Layer 4 of a small transformer language model trained on English Wikipedia (10 layers, counted from 0, width 64). Numbers have three digits each and are written without spaces.
In attention head 0, each number of a token's query is one row of weights dot the token's vector x. The head spreads its attention over the tokens so far by the softmax of query dot key.

Query weights of the head. A number n stands for (n - 500) times 0.00099.
q0: 533528506619441582580390513601585501509446602616655577531465500411519538505513561537550403526532508532580566587490570474362439577570554483562482470498448581494489357517413488559448535470645477
q1: 552540465524505648617361581574516487462520563604668525477413508500557423466549425519379376539581473585512665453508663456506407521611588458497405420562369550504499454494499443417414613607572452
q2: 570695458580462554597393568634622501564625588703704484462421617470603490467589447504464313436541351496503635523395579566382443507555565402457340415566516680426456522492505512467399512417575465
q3: 544344573474409524419597505426493528556449526488427569592601554484235800475477637636623659491340521462634442595473428406529556772364525702566635512488552500521364428491539575410572253475422474
q4: 516522554335471505427731522467479565449653477390322559648570594409511494427378557531581538337372384465570452497356359487487737427608465572366557551399607420630368582515556567664675368492354500
q5: 586483576655485517656457275385606567743577700557502457611559386495493610397531707434583373428513236574470584542572623580581385591667448298361560487523435519426656567401519578581506662414499572
q6: 476325472435448585425600374404574584619558495569380465577652420509314549408399465508517663362311506558468459702468562618589645712571446526622581508495520262539606730332318559513501292428514522
q7: 427628585607295446385628400432545529412553371557429673461536467539427592638370340448503530507452450347605379615578260552309508503464309364458438686508644435500482479536409718591505326492468587
q8: 343484623563343626417503415369341593675489364496502592417451441733415415487576460481554380429520750499279311437828553716529285498555499511550623595414392302589434506401422632531349429573437631
q9: 405420495338446508498549583594290541259403365345555576410368491642532492572423512594424577505540626540412505441670352297526577537411520591653697444516404535606546435674388383355743569426483124
q10: 468685532493176629445331405376390607720636342433442465400527480588167564456308496413514614469520497402406404422638542622657373516609326534571613654336562547526450291479441735518229316570441461
q11: 290237479476450526493337475392455545351476525569464441570618502443331545444175437592426571458334419573698520516490342365432745503715567458524434550285589494716514590532444494540470443518665470
q12: 632539508505448553479623377420597445720588573526405498436541346520476612384595435359472542448503422612546525480508468467440495568675492432558485714582392640483330472325627699339343494768549503
q13: 638468684600410447519449708636463512628469522547554781377453574649680463461526499388570558472460540337465583384572444721273469577392535411618514513633434558128587426569615316523330495383469505
q14: 373379363628579571375629717478620397247215463347358373476711440615907408335715596491465535678433687459564514776473379082606262546289335552618608491298696448574586602720362606545733912592672635
q15: 543442588603527593480486519557490547532377466579408365799519530486484420350394459407453573256501318574348542384473547519603708619499576649361469302170518421406649468375525446451435621480485506
q16: 425411506669356541502333484601561509480386460558644559548453539314477507470672574477628336611449565505626527724557451433338424591424568478566479562502459581627453483481437474579449522528595463
q17: 414438500531441588459476518625570534468490500430564554607635559468506581433535540501646499473431483441673529565537463442392483494432500491553471481428549611573443434541488524527529429486561439
q18: 421384543542467495302458526519558533431541426406393626636618596430346600436432521565735680515402534424465361760446240524480511535520506583614517629427576436593425475562423599637604302437591443
q19: 515481480355485449457547459432481432510538433452415490538448443418393479567467509506538588501482564560473402550522470488638564555412430642507481539526428395488534596458444499489620531459491517
q20: 558537536570521431617418441356475682654433476443483449556574517364602367589627605360446471492477520534371392566375535648571437343513408447446482442493417440323594537610451432341297444366357573
q21: 471355551469726710664521552617512466474585596467614403526334509362620364534664465535420598470675560577331488498536540501561502577587527566400591366684526469546432609443427488414590517496439469
q22: 379540549515421453449490502575411683450312461673488610463662558571363655212503472396558663506436678436609328504602293645373406434407541447635469644466705631271516352460579620546445412370448598
q23: 403492531382371389245688446519311547478462386490347507634681455546375729543445497555610634453289483447589313574530414580515577609585339535538548630442622404510510621541354649530604357549403565
q24: 248472589303577674147523388441440428483524230449456430546489485523345729577408397684507588562836855399687248455618459368369612489653405641506590487426523349754403348237581973444465505483837262
q25: 586579500547432543377599518606602395516529446445537485605717630520317524537307469586559323239481428486618526359241352609468793445775760413380248657354457556411409436309685568586594340723482576
q26: 477453555311613638674547496311378544581323628477654514425369412446465426536587681402587641521513340430419736349621793472654412611400512519522672317441492412441446432713486500403418534413468405
q27: 411465602607500437699491443653381529505516428407373570489405688539555358485329695612498521363528506393491378526289479698567590714272508443456381386261529528435716384583616467641542439478257595
q28: 646336396446627620495655682456594351445611441295441268562555251652598489446628470606496312502428470585449626553476472230592381659702602564375468399476578619643489650359424422374718672636588648
q29: 488699573427557496598493538493414462715261565222667633420588383451563409436673396465437386732639491472476711508679562357516264571299529545581712495438506511623403521534407556311439541678449603
q30: 532544502466627664506618474232332508707582500412552403685460216446238518611499358664518431545472465674189521421698611504660388494722614458545621486613386506698661530487264438493535601703441495
q31: 503598563560451426518413440448613555582530703567554634405386480411613348357511441253475533327400370481492492383496546501662425487580221482507631502722508433563548396485482381654485486404300386

Each question shows a short text with each token's key, already scaled and adjusted for position as the last token sees it. A number n stands for (n - 500) times 0.0063.

Then comes the last token's vector x. A number n stands for (n - 500) times 0.012.

0 " fall": 277562518608623480543580500496502481476497506489466524544511448481467604488485494502492520495481
1 " seven": 417554539577605488545616505517508490486497505477427581580532460471504594499493485510492507495490
2 "-": 644496459562633483573565509525507496484496503473440589569482451494507570501479476479502510505478
3 "on": 694441396571593476555592515515516494486501506493523589534511512483499629494489504500488523505497
4 "-": 592407378562647482574567509526508497486496504472571536544498467492512578501479478478502511505479
5 "se": 403397303560573495537596512504521489490515508488554462526555512477492593489489511516489521506490
6 "ven": 296401352554558495531609510526512487482500507472486438500545521511510615496487477521483512494481
7 " season": 376450377548603501564571512505508492485515504501447418481595510442506669493489508491497518517485
x: 545543395499663540423461411593554517412632524575363559651599602472493585548350498377560582486468414409637359526470489474534452629404483527265407598288625596434518385494482605565683454458309495
Which token does the last token look at most? 1 " seven"

0 "ins": 297627485639542479608577519506512513464527512484471525562533505465452636493471453518500523510465
1 " based": 423583524617597487567615515525505508471496509450403589585503473499503680500482479513493513498466
2 " on": 653480492624662499559637495492502493491505506477428616589495467474484713498499510496480501501518
3 " fact": 777468365618676491511609486497502505466465506472526566565566487501484685501484504522497510494483
4 "ors": 619382329583604492586600526494505495473512506490600560561581504499495657496485472519492515518474
5 " like": 377359362610639498579652495476510504479491504469586497551571501472492670499506480504493513491489
6 " age": 319458335558674517522584497495514494489504506496493444486640487447454799490489512489515521546486
7 ",": 337461346603627503515633502488506483483510504470420375500641514474488698493512499508509517482485
x: 510537755582186469419589507533545446390569538403473552538543544492623706550615438502854561500395354402490492414364508508462516531500480596421440539532568605459445542480567516544512534548421496
Which two tokens does the last token look at most, in order? 2 " on", 5 " like"

0 " also": 240649560615582475591604495510509493489508509471472569573490481477495625502506476514508517489458
1 " se": 352582576640599506569589499483512496498510501499404591625513476527496602503490515497483507518516
2 "es": 671512456596611490588607512508517505468494508480426619571550497496480659501489481525499504506464
3 " the": 779451403613566478587670508515510510508486506470501583569542473461498662503494515479506510499501
4 " b": 676424382589631490598595511505502486500495500511608569562505475535507653500486520492506512513475
5 "ag": 283390300555595480542635515521514480490495509476568467506542500507500652494479495506503533499459
6 " with": 224390326583628509590641505494510500486488505478515439529581506492483687504499496500486506499491
7 " the": 320457320562577486582669508517509510507485505467422421481611488463506690503494515479505508499505
x: 504545860518603568556500469550435667476469434522531683446471500439497548472403501535650573529519434480374452422521511665540520508539524463507459866461441550483594520445500510488495531489309473
Which token does the last token look at most? 6 " with"

0 ",": 254613588635605494511628497488508478492509504478481566556461463482496641497505489503502508477478
1 " Sur": 398554552637578512549594519506519491477496506524418599586496467527476609506477500513485497499488
2 "i": 696511433560606463546632513508516491480482507479449604567483495493515639496495501524500517521478
3 " is": 739439446589608516575634504487497508495500498488519575585584492518479633507499479513482492484459
4 " sh": 604434366594686531520590492512502474468487504483581514562587454517485601499482486502488511513473
5 "ock": 360380326560602477555609511496512497466492508468565495519537502485498627496485459509485526500473
6 "ed": 270418398561587505567594503538515523465481508472482424492585534493495671502489488510490504480473
7 " to": 363455340558593526563624498461502513503498502477422402482602521479498679508515490501488497483506
x: 653581861499412573476570518420602561650486505469418413452587428667387471545438414438627514487495541423562425462577546490354533471626461530402427759429441474471492453416558464572382535477461436
Which token does the last token look at most, and with what share of its attention? 7 " to", with about 70%

0 "ges": 272610564605597488570601515492514512473501506474479532572502485501473638498492475517493506501477
1 " for": 390567537595611496562626512501509511488488503477417572589477476502492636504498499492489508497517
2 " her": 657507478595601496593618516553505496480469506468429589555530468475497620496498515507487497520492
3 " to": 747440416613614511553619500468503511500500502475504596561524497466489651503519501501490497491509
4 " get": 610405381579626519587603501490504522481493502472575556557593495487468633501500495514485503497475
5 " married": 401402361589602521552625501497507517493495501475584501544598503504517682501501494513487494484485
6 " as": 231408340595626496563599501483499492500511499484511457520632500508484630496505492520494495472487
7 " so": 344443294552623519534584508519510485491497501486421415481630521515503586498491492531495499488475
x: 568424473452404505413542597315390426477593548523450556440487373538339444534495374590515659538478526417467362514480610534674545431564503422346379504312713316644544527546464505626576433445316424
Which token does the last token look at most? 6 " as"

0 " his": 227613575615591495609640509531500499499464504459483547559492456478494625501502527495495499520489
1 " house": 399597525607620474572610509496511496477504506480404582573496476472483666495491485504492518508486
2 " is": 675502512616625519592628502480495510499500496485428598596572488509469620507501489512484489486458
3 " near": 752421453607658506559630489500512485490487501479517586570533501466496676498507480513469493488499
4 "by": 536376318579592489530604518513519493483517509463587533518546512462499597489483473518474543486492
5 ",": 351369391626637517508623494479503476489514501473582468541609495480487663492512493508506513475473
6 " which": 188389356574639484534628503517498491489504502490506465512593495497515683499502481532497510500476
7 " is": 364465292515616518595624499482495509499499496485419412506644522520483637508499484512480487483455
x: 535458518393396595536599355193701521346480438586565499505387523575418573593523450568684535410332359506438365404567444518625555631520490370528459587559490460469448463508486561601324389532548493
Which token does the last token look at most, and with what share of its attention? 0 " his", with about 20%

0 " Committee": 303604557607571492564597511494505500491503505494484547575497485484495661500492491506492502506464
1 " at": 418543518600601506573613510478505511496495501478428570580506479457480635502497492496479514487495
2 " the": 630509465609546480560639506512504505505484504475429579568532476474498632505495507484504505500503
3 " World": 716438415582588473544610510507506496480491506499504594561527484478500652502494487505488513506486
4 " All": 612383388602582496535600500497510496476489507506566541556590490483513610508491491518493505505479
5 "ergy": 409382355557572489561585511505514500476494508478566487517578509476481660500489483503490512509479
6 " Or": 249431332526605497572566514466508472491476505499499447511623490495482569506477468503501499488476
7 "gan": 365463344557588477529584513508511505480498507498432403471575516480509641502486506500482525502502
x: 469577562392522448249427540423501390534511371366414631764545635477548507462428485429547603488441596466545430516481264462470519572444481447439554699532369424476562617361443464487506385397505418
Which two tokens does the last token look at most, in order? 5 "ergy", 6 " Or"

0 "v": 289578467576572472544616519494507474492488509493445540592455482476505627497476529492495545498487
1 "ins": 463576441616554476598603524489515510477522509493424576572526501472465638492475480508500520506473
2 "ky": 688508397564582474564635519510514492485503507466448619561515497475481641495489486504492531517471
3 ",": 760410459649618497519629497489507477491506503475513599567542482476489657496506492500506510478477
4 " until": 655442399637660505541627503472500487508512501505587549551578480472486663490501513505498513491507
5 " ": 376382359538718474508584519508504471484521505496588473515521461486513594491489455500496512480478
6 "1": 249407397555653460515604521523502474511528507511491403477532502475538620490490460500495509455476
7 "9": 343470372501638466520604505480505465496494508490416379477590497459537574501472462489491500449478
x: 579346615394601440613636498503467471562533539532460578615626377519560669466496551551714556517413629444478504638511531471531527640505509607466622501581622437652503426363365571490519521618305382
Which token does the last token look at most? 4 " until"

0 " s": 243614603590603481581556513528499506495497501503483531551480437541489591498490487491511514499511
1 "ample": 443558470565576501582591514494511520473487507476430580558511483462475664497489499507493529517483
2 " imm": 661501485586609490577561504525506492508483506542429599530483469539507663503483484495514494492483
3 "une": 690447372592599490556595517506514498483501507493506575541540498466484658493481489501497513512477
4 " comp": 582438361554616506553595500524496492492476504485593533550558478543522601510479491511492486506472
5 "lex": 393393355555593471550598515492512494477502508479573498515535501484494639494482475508493531509488
6 "es": 285404380541591489573583512514514504469490507480499444497589519494487649500489479521499507505471
7 ".": 368443382590623478526608505524505491503509503486431419483530520493513688494501507501506512481504
x: 232397656588201513421605490507553535437512425450525431450562515491554661386455453544388807376514594272503614529457456550446565571514419449470503497390473504545561528531557555575408495414373471
Which token does the last token look at most, and with what share of its attention? 7 ".", with about 30%

0 ",": 257612587634604494511627497488507478492509504479482565555461463482496640497505489502502508478478
1 " a": 417524554610618505591616507537515507498477502482421599574508462478478628502495532492501478509501
2 " role": 656510441620587495559600504503512500476502507495438618576520495467510664498491513513497498504479
3 " he": 746444380597606520579608515525498483511515499484515595576561487493509627499504510509488508511480
4 " held": 620410401605606498577602508511512513476495505476581554560586502484486653495499491510493498486477
5 " until": 388432368612656505533623503466500488509511500504587511535608487477489659491502516506500509492508
6 " ": 240421357531712476507580518508502473485521505496507426496531474485513598491491459501497509483480
7 "1": 393487416538646462507600519522500473510528506513422383467542506477540614492491460503494507456478
x: 457485643256492593606571422466434431542563477501355550528554406544681701441420470436701674448478707384439547533603609447456328665476517587679475564450558395552499544457424561485550532532569513
Which token does the last token look at most? 3 " he"

0 " imm": 194617535598627493582588509536505491512484506552467548539455442555503708501479480495514491493485
1 "un": 498541467610586473525607519537519510466485511473414596635438500498500589500483522502474516510515
2 "ology": 663522439593607493575637508527511508482506508472427625563544482480476738494500482507497505523473
3 ",": 786403463658630503517637495499503478490508505479509617557557480472484693496514493510508507489478
4 " infl": 634395327600616496548609499495497492488472502495614569590539492519539626515492520514491512497487
5 "am": 282377312580602461561639510526512486477491507481577508498530514483519641496482484520483531494487
6 "m": 220386389570573490581632497493513475484483512475480418468567509492498715496483495494490531502474
7 "atory": 353448346526584497585628507496515511480486510469420376468598521442484708496493500506486524519479
x: 471480455511550487434599480570402346446474629501461529472561471444496435418488474492661452389470466422446511527562055580385641677527460524372521727602537587421446546515410499535400433516430465
Which two tokens does the last token look at most, in order? 3 ",", 5 "am"

0 " police": 180638582627588486594622513497505504475498508456483539585499476475472656497494478510487523504473
1 " for": 355582551611637497581650515497511510485487503469397590608469474503494646504499499491484510495517
2 " dr": 693470527628615460528590503519503474476487510475396644590576459509494633496496483500505532474489
3 "iving": 786407388597625500580631515517516520478496508465502628555530500490488670498487471507481515483479
4 " under": 654375347642651527614615494476507505491493502475595557585552506486497623505497487504473509484506
5 " influ": 287385293602624503559637493517504476507506501467590421546530499574547668501483497508497498478490
6 "ence": 214375293558602488577615519505515498466497510459503427496585521485490683498486471517484520509469
7 " and": 294421302587643510561628499503498505490493503470413389493622513490511691501504494530496512501471
x: 456607807414440504406450506490471443596608564511566596451422447556362469363647413464856412457534591396549406463524373536528534481512438408419449598411534468544509539491632515547509518538400539
Which two tokens does the last token look at most, in order? 5 " influ", 4 " under"

0 "ick": 235640560598633456556621503502510498481491507471474547604463468485502622495484481501487527494489
1 "sh": 428590477633644477558617506520514465484488504490412596587468476477486647494486506500499532527475
2 "aw": 711527384580643468563629512498508481482500505487431588614471479486483617492490505492480536501486
3 ".": 785460413606662471535640505526509487508511502490508615567443491505515697495501513498504510479509
4 " She": 638413279608653492572616533496503474509520501497580560593605475467519600490491488511487510507485
5 " read": 330355335606653497553611491515499522475487506469588499538571510509505701498498491512486510496483
6 "s": 234366376549598489619605508511509503473491509473492425490588529477489701501490492521506504519464
7 " the": 309450329564582482588669507524507514508481506463421415478618491454511698503493519481505510502506
x: 491518858507623563522489468536412650471467449558516699479438510424518571426421488554633550525574428502375434437518513679526532493529497485483458862464457543508598522465495492513494553469298500
Which token does the last token look at most? 4 " She"

0 " went": 242605596678604519593607514514503514488502507474481565580495467481478663499480523509496504492472
1 " on": 406553553617667493571628494482502491492507506479411603587464461473485690496496508497481507493510
2 " to": 679503456630620506572627502453503507502502503479414627585501491460496652505513495500492507478500
3 " become": 780441432642590511563648497469504501503504499499498596613585502501480635505509509513479492480484
4 " the": 652412353611562479583674507509509510507484505465589546557572478465503666505490515477506509494500
5 " found": 355375338596568508573623493485506509484479505450593509540584516505500683504496486523501517484465
6 "ing": 227384389558603491582613508529519515470487510480498429489593518496483697500484477514502513492465
7 " Secretary": 339465263548590513588607505467512515493506503503426392478674516474510680504487486500479519501479
x: 578432430503594454474492524383555425530504521432228509533625585410414416447459526353595543406380513485598396542541302533592513624428495296445383770478415427447399467517566460402439525617429479
Which token does the last token look at most? 7 " Secretary"

0 " profess": 250570596600601460502606500504501495491489502501468525591515459518527697500499494497500494511497
1 "or": 459567471597598487564583517514508497477489507502406599558530491488511619500481490523483526510481
2 " from": 626519496635606489529635497469505504488494504484425581586517473495492661502503500503496510504505
3 " ": 747421415535669474510590521511504477482523506488500572552503444494516598490490456504497512482485
4 "2": 577374380538609470525621515525500465507534509490574517521534489488533634496488465503482507472478
5 "0": 397352409536639485535578502494502490497512506529571446490595483447533575500480481505477494447474
6 "0": 266404383541596469533625509501508482485494508484493403480566501482515613500482471513481511465475
7 "4": 382464373541588465542628515499511470480493509469428389477562511483519609500482467512490519479481
x: 388470446584439473466569619517346493544624635482503485620663447490476648488470525627839654493435418577606355549524525468681524744518508560596477626534382493616530489553529562550535501508544526
Which token does the last token look at most? 2 " from"

0 "w": 313597486590559476557590501492512474487513508494467533556461468476472640491489524503493529524473
1 ".": 424581506565618474527617504519508489507510503491423564563428480506510657495499510498503509480510
2 " During": 643506490582653511562604508487509503476487500491420568570538460479475599499497502489496505489488
3 " this": 760443448583596490563618510539503504488484504478513588536553487488491623499498500513500516512476
4 " time": 595410389588620507580583510505511500471499506494571542539575498472477638494488494516490515503484
5 ",": 380385401608631507525603500498502481490509503485574483533565498470488643493507504507506521485482
6 " She": 291422269550626497553593528502502478504517502501509462509611491474518597493489486509489512503486
7 "k": 409458350557588472563599512495513488486491506471428432458555512469501632493482506499498525507475
x: 430464490535587530362478312603498545447531585492473618474543562448305601610429529581456411665452531431438399430464049441553561460515527640590539490407674574482479360505494499510615560456529462
Which token does the last token look at most, and with what share of its attention? 5 ",", with about 30%

0 "m": 318597451579553487557622496498507484497488508490465531542485483501479687494486505486489522502494
1 "m": 482563426580556487557620496498507485497488508490426571533501486501480692494486505486489522502494
2 "un": 656478389586555479526596512523517510476485508477471565598466507497499566500488531495476510504520
3 "ology": 702454424565584494561608505525509507485504506477508594538548489483483693496501484506497504519478
4 "===\n": 585395381578619508551616503508501493505503499499560552564497492499529681498505501514504491499490
5 "P": 403392340579594497561594520500507496490501509491568483506519486490492639496490498504505524516474
6 "ag": 268434334545591481536607510524508485493496507485477430485556502501503633496484497506502525500470
7 "an": 406455352540569470542607519488513489484495506481427401470554522484505622496489496499483527507490
x: 626542478521560524272410465522456452418546637285566631520599596459457543527418502572522611463497551507381248454589185434555538447386506620603545558513448444477459460470404550478497306318497455
Which token does the last token look at most, and with what share of its attention? 4 "===\n", with about 50%

0 " of": 207622604595583497532674505470513505477477504461479546573489467509483670510503481484490516506498
1 " the": 381568510622549471577685509518511508508483506468407577586495465466493662504492515473506511502507
2 " late": 658491404664649506530618499541517516497492505503426604567521471464530693497480521488494500505515
3 " Tom": 781466393635635447497648508483510491494510501501514609583530487492498676495508487503492512514520
4 " H": 641351347628635484574602526512517496497506508506581560535547464470481628491478494490507530522493
5 "ay": 355361326586621495574618519500515502465493507472572502507570516472476654490485482508480538520477
6 "es": 240375347552610479592597514511519505462488508478499435498621525484482674501488478522497509509463
7 ",": 324454368598633504525626500492506474491510504478418366501650514467484693494511495503511516483475
x: 534530810508237513500563449498500421411570523428479578526578582503656687534578465505887519498472389319525469413376504481500542490524506539423427537526560596500431507538541564573532507597421508
Which two tokens does the last token look at most, in order? 3 " Tom", 2 " late"

0 " ex": 245624623587604505507569509502501492497490497507484522563421468563519595509500499513498485509507
1 "cept": 444551489599559501540600508499509515471498507462426593574472506515496615500476480507482519495465
2 " for": 627511480593612495561615512504508510489487503477424591588494482502497631504497496491489509495517
3 " one": 741422419585606500575608506533507508494499505479517587545568481468493640498489508510495511486480
4 " g": 635423370587602486595575511510510508497494506485576554540525473510491629498484484478512532486494
5 "ar": 345389338559575496560601518505512493477478505481566493505553518485494605500483504510479529507480
6 "age": 299415384540585494571593513505514498479496508476500444486573511469482695494482480502496523510471
7 ".": 356442364596626480527609504518507488504513502490431417485538520495513679495501510498505509477503
x: 263404664591187499484546448509608569443546462434513446441599546508549633463412465508431825388461622254506531516422530522488530599527449385438502480364439472575554515534537531569427494437394424
Which token does the last token look at most? 3 " one"

0 " to": 196645571623613513584650502460507510502498504476481550589438481462474663506512500494492504482504
1 " ": 364558499554684476529619521507508474480520507484396614588468420505509604490482451498495515471479
2 "2": 697461411569627470549657516520504462507536510488427634571506477494525641497479460496477511457473
3 "0": 785368377590662474560625504489508488493505507518513610543564467460520581502470477499471502433471
4 "2": 588348349583590454568661518500513458491504511457593528529535496500513622497474454500484522462464
5 "1": 325332346585630456550652526518514476484498510475582462509550498493519619496476453504485523466479
6 ".": 186368326628664473541635504519509482506514503489509444509523520497518712495500512497506512468504
7 " He": 314445238546629518576589529507499470519528499498418362477672507479523615495499493512496515506463
x: 515451582396660381462458407344589540415549491444490525531482532473547589474449480483616678581441580532424413485474377251662541455617408520442347430497771533331463579553595433512522302453391559
Which token does the last token look at most? 6 "."

0 " ended": 221595538603661496552587517489500505479504504501476523578487457459491650492493511499495517489491
1 " up": 423549503601641520562615508509508498476504504495402580579516459499481633501478486511476499494477
2 " making": 644512436606622513585621509500508511489498503478426610582527481485480654496493497504489513490482
3 " two": 753431411587632497564629506519509490486494505472506595591572469463503631498491494510493510499489
4 " more": 637376354573622511553628496483507507486492502477577540577608495480471630504496515512478507489498
5 " tri": 334409300606620491543581514522506499474495504504592508543598483528505630502476479511493515517498
6 "ps": 275402350555587504601571502505515521465498508476495467490613524480472693496486504510493525525482
7 " to": 342448330571604516559621502463504515499495502479423397479610522473495674507512501497490502487513
x: 630559849510420559466561495429554560707501506418401471502584445671420474571418402447634516486537572463545398475533522506377482474630454521392449776428466514485491426427546411568428538441479415
Which token does the last token look at most? 7 " to"

0 "iting": 228660546622613498584640505532518538469489508479481553565475488486468705499497501515495511500480
1 " a": 387543566644632504603641506543515510497473504474405631589501454472472673503495542488502479509503
2 "thlet": 680525467647601465522634513506510493484513506487406630615485480485516711499506504504479513500489
3 "es": 784445429619618480588593510506514503456492508478521614567648497489467697504494478535509492506461
4 ".": 646399395633671468523642498525502479510524502486601582554487493497516733494510518501515505467511
5 " With": 358349334592677514594623508490503484464476503489596473563635501488478659497495476501483501490478
6 " the": 191406303586577477585684506520504511510481506460513448509632475449505705506495522477509509499511
7 " strong": 303464284559669494563616500564513504480495508484415395470620510484492724496486523514484507510518
x: 275566566502515446285552458367408400436453384524456616558436448524289398401538504429511560549635417281444478529519528588441604475579501460292559677570445394451593495486440396423682385389458511
Which token does the last token look at most, and with what share of its attention? 6 " the", with about 60%

0 "In": 176636597644689499561654513485507502466478506499464565582486434471453654501493509495483499507492
1 " June": 458510384678689496539635521493499464488493504493420558573550449424480683483469486491519520539452
2 " ": 702492423534749452534600521508502466483516506492405630581477421477526606488489445501499521479465
3 "2": 774398345544676452560643510515498455515533508493535605554510493469551642496487457502475516456453
4 "0": 623305360561698470561613495484502487497504506534599551517589480430543586504478476500470499433455
5 "1": 303327317592626449559667525505514473485496510472588461508546503490526642494478457509494523465465
6 "1": 186368313576640460556667526515515480477495511465495395491560512484523638496477453505482526463480
7 ",": 304445333616652500541640500478505468487504505471402356499644517454485691493513501510521530487465
x: 512561767502224515473539410499438427377614513371499586543544532499687662534658464453817548499506378389559451436397368478552518470557528552449396475573496554468422470498585595569514564561401454
Which two tokens does the last token look at most, in order? 3 "2", 2 " "

0 " get": 238621593629624517593619503485504523480493501467479529579507467484457627501497496517485504496471
1 " the": 384563511622555477586676509509509512504486504462406563588487471472492638502491517483503510498500
2 " b": 694543487587618492598590510503502484497493500503395591580460462535498637499485520492504513511474
3 "ag": 760420346566586480540636515521514478488494509471543574559512491511496634493479496508503535500458
4 ",": 634366421650630506525625499485505474489514502478590547558563491478485660494509499509505510480472
5 " Sur": 385364330622599514563593520510521492474493506528586473551604487534472624507476509515483494500489
6 "i": 242386328566597465546636514504519488478479507476477438489529522483519657498495507528501520524472
7 " is": 358463288534608515596633502479496510495499496483419406504636523522482646507500487512482490482456
x: 521460501409368602536640358195714555379507411552563497506388511583413568579530443572701528400341341502446365415542410488631543619519507365556461604546471494462473478516509542589326419501556491
Which token does the last token look at most? 1 " the"

0 "9": 241625538574594458526644512509503469494500510468472570569504458511520611497477453501485508464487
1 " to": 397581510619608510577636502462506509503498503481408599587473487465481655505512497493492504483505
2 " ": 662479445551678475523609519504507475483519506488415610576488435503510597491485455498495512470482
3 "2": 747397380559619471541641515514504464507533509489518584550520484492525633497482462497479510460477
4 "0": 612338368566651479550615503491507488496506507517584526521574477464521580502473478499473499440474
5 "0": 343339365553608466531635507513504481492496509479578453500579488491515628501478463504476505456478
6 "4": 240397339554600460553641519497513468477491510463496417498560504486516605499475461506487523470482
7 ",": 330461350593617500527621503483508474489506504473420373499646513480488666496503489504508517477477
x: 554513768535167486486581470497478432421589485412499577525615559456592667548569463530897531494425342377520459460376515464505548477534532518431424518540548523502430502519575579546513526576436500
Which token does the last token look at most, and with what share of its attention? 1 " to", with about 30%

0 " in": 233613596618653489548662494484506495489485502492481537556461438506461670502507485502496495516494
1 " pe": 398554531660651524502550501496506498510512497566399578603535442533507658509493514506486493528507
2 "er": 715523418587592483591611510493512502479491508476434627568491514470497661499482495515488536501483
3 "-": 772424391576672485596594508537509497486496505471511599575471453497512623503477476476503511506470
4 "re": 605367333585593499572594510464519480474499505488598555572591520474495608505477514517472517510496
5 "view": 366369335583605481541616514508511507476511508480577500502549509476473745492495512499494529513481
6 "ed": 247389393583588498580602503537518527467474509476492419489579542478498694504493508507495509487478
7 " j": 315430383583608485575597493497522514515476503511445386497547490508501699507504538488553503536482
x: 524516417483438342638523252605469508391617434557514414522439399571445433567491438756325655372369533410500397532484469552402731442568554480529524605460472614481544432651543457578537476553326554
Which token does the last token look at most, and with what share of its attention? 6 "ed", with about 50%

0 "ge": 243636542601626482596614517506514500475495508477471543588472482475472664493476486512492531508486
1 " of": 388578553602593493539667505467512509476473504456398592587504474506480678510501483483490519502503
2 " Public": 658504457624599485554620511508511500475474507467415621626537477478494678503488496500486518509503
3 " Rel": 828434378657594494591590513498515509488478504533509586578525477491511614505487534501521521516463
4 "ations": 625384361582589489590627515510513507468496509477586563545592506482481725501492481511497507510462
5 ",": 361337372636622501514640496489506473486506505473592467545597497475490688498509492503507514478476
6 " while": 189379314582648503556655509492495492479501505458504430534584503489493664500503490520490519494492
7 " J": 309451241582597495573623516467510476511496506494422372479595496497506653501496497512525508523473
x: 534445726436585321575471391536461514433608359471417382436640409643498495634504470570345607545450427383415326530486320506653625481435443499676528595455540528537524502740540463445454460489496495
Which token does the last token look at most? 6 " while"

0 " to": 274608553592584509563612501470505508502498503482486537566454486471481621504509500496494503487503
1 " re": 426527580576625510532589496487499471497498500507431592607511456540506579508494487497486481512501
2 "nd": 632491422582567506567603505511509508490494505480441579537499494503488639500481499494492527497450
3 "ez": 689437388564611467537589518507518481483504506504511587555507503488508587494487474518486521499483
4 "v": 524417341575567485529580510496503472493486508494581529505523505470514622501481524494493542499486
5 "ous": 393377354567543482537618498517516516475486507470565473521546518507497618505490502501486511502499
6 " with": 274411352568602509571618503493506502489488503480513452525569506500486649504498497500488505499494
7 " a": 368499347546614509578601505531513506498478502481440404502598503486493638503496532490501483508502
x: 464529608315457442585646384392466662548473529470546523521429508415343594483442499587647540665641494429322444363496430755391510506581585422416381680488465543433498510438418431513481342490450489
Which token does the last token look at most, and with what share of its attention? 6 " with", with about 50%

0 " Stud": 316577568623565482508582502515504511489500503511473542564479478511507621503494503505494505506503
1 "i": 496562482556578471540590509510509494485485505487434570554485492490509607498497502518501511519481
2 " d": 643528480587576475551553500517501506494498503497435578547502484511508630503494499496515516509493
3 "ell": 675459422578580461528572503506510489479494508490509575534507498491507602495485483509495525496490
4 "'": 567407390565555508561607513503506494501491502485558537528514502487498639503495518502501498525490
5 "A": 453401368567555503562565519501518488494502509498547457504540494457488601496490510500502511508487
6 "qu": 310440352568559494534585501503506498493476503481494452495544514521515644503488522504493508519502
7 "ila": 403459390538579478541584516501514488487494505485448423477548514468501632495495492504497515510489
x: 499599468512408408308526611593491513502589588373429562534554507508414412460292453533637694515517528405573539601516174526541553548514580560534535632465639598467523472537319576566403337458461459
Which token does the last token look at most? 4 "'"

0 " he": 264608562592596520582613515508501481507515498476471542591492475494504586497500505510483510503474
1 "re": 449558522594579500565590509452517479478500503480411598593531506484490564503483512514474509504489
2 " and": 642526478615613503550616503493502502494497502477424603569511478488497644499503497527498506502470
3 " they": 747457443592603502600592518509503503497515502478490609561547486479489651500508498512505502506479
4 " b": 666434393575614494586584508498501487500494499503595561557495478537508626500485519492503509507478
5 "ond": 376422349577587487561612502533519513475473506484575487506537513519486651500490503510492515498468
6 " every": 259411416561592539581607497515504504489467499514509448521662498470484640508498539497503492507500
7 " night": 354438326519628501561613510486501493478504501485414453481598516487489660499488491504478499507494
x: 596516588592564585392612504458547586485560626569374437468474487543354502644243561380568536354451432335518548489475307494564440705489497516282527601511540403438565393529550503619632390433431410
Which token does the last token look at most, and with what share of its attention? 6 " every", with about 50%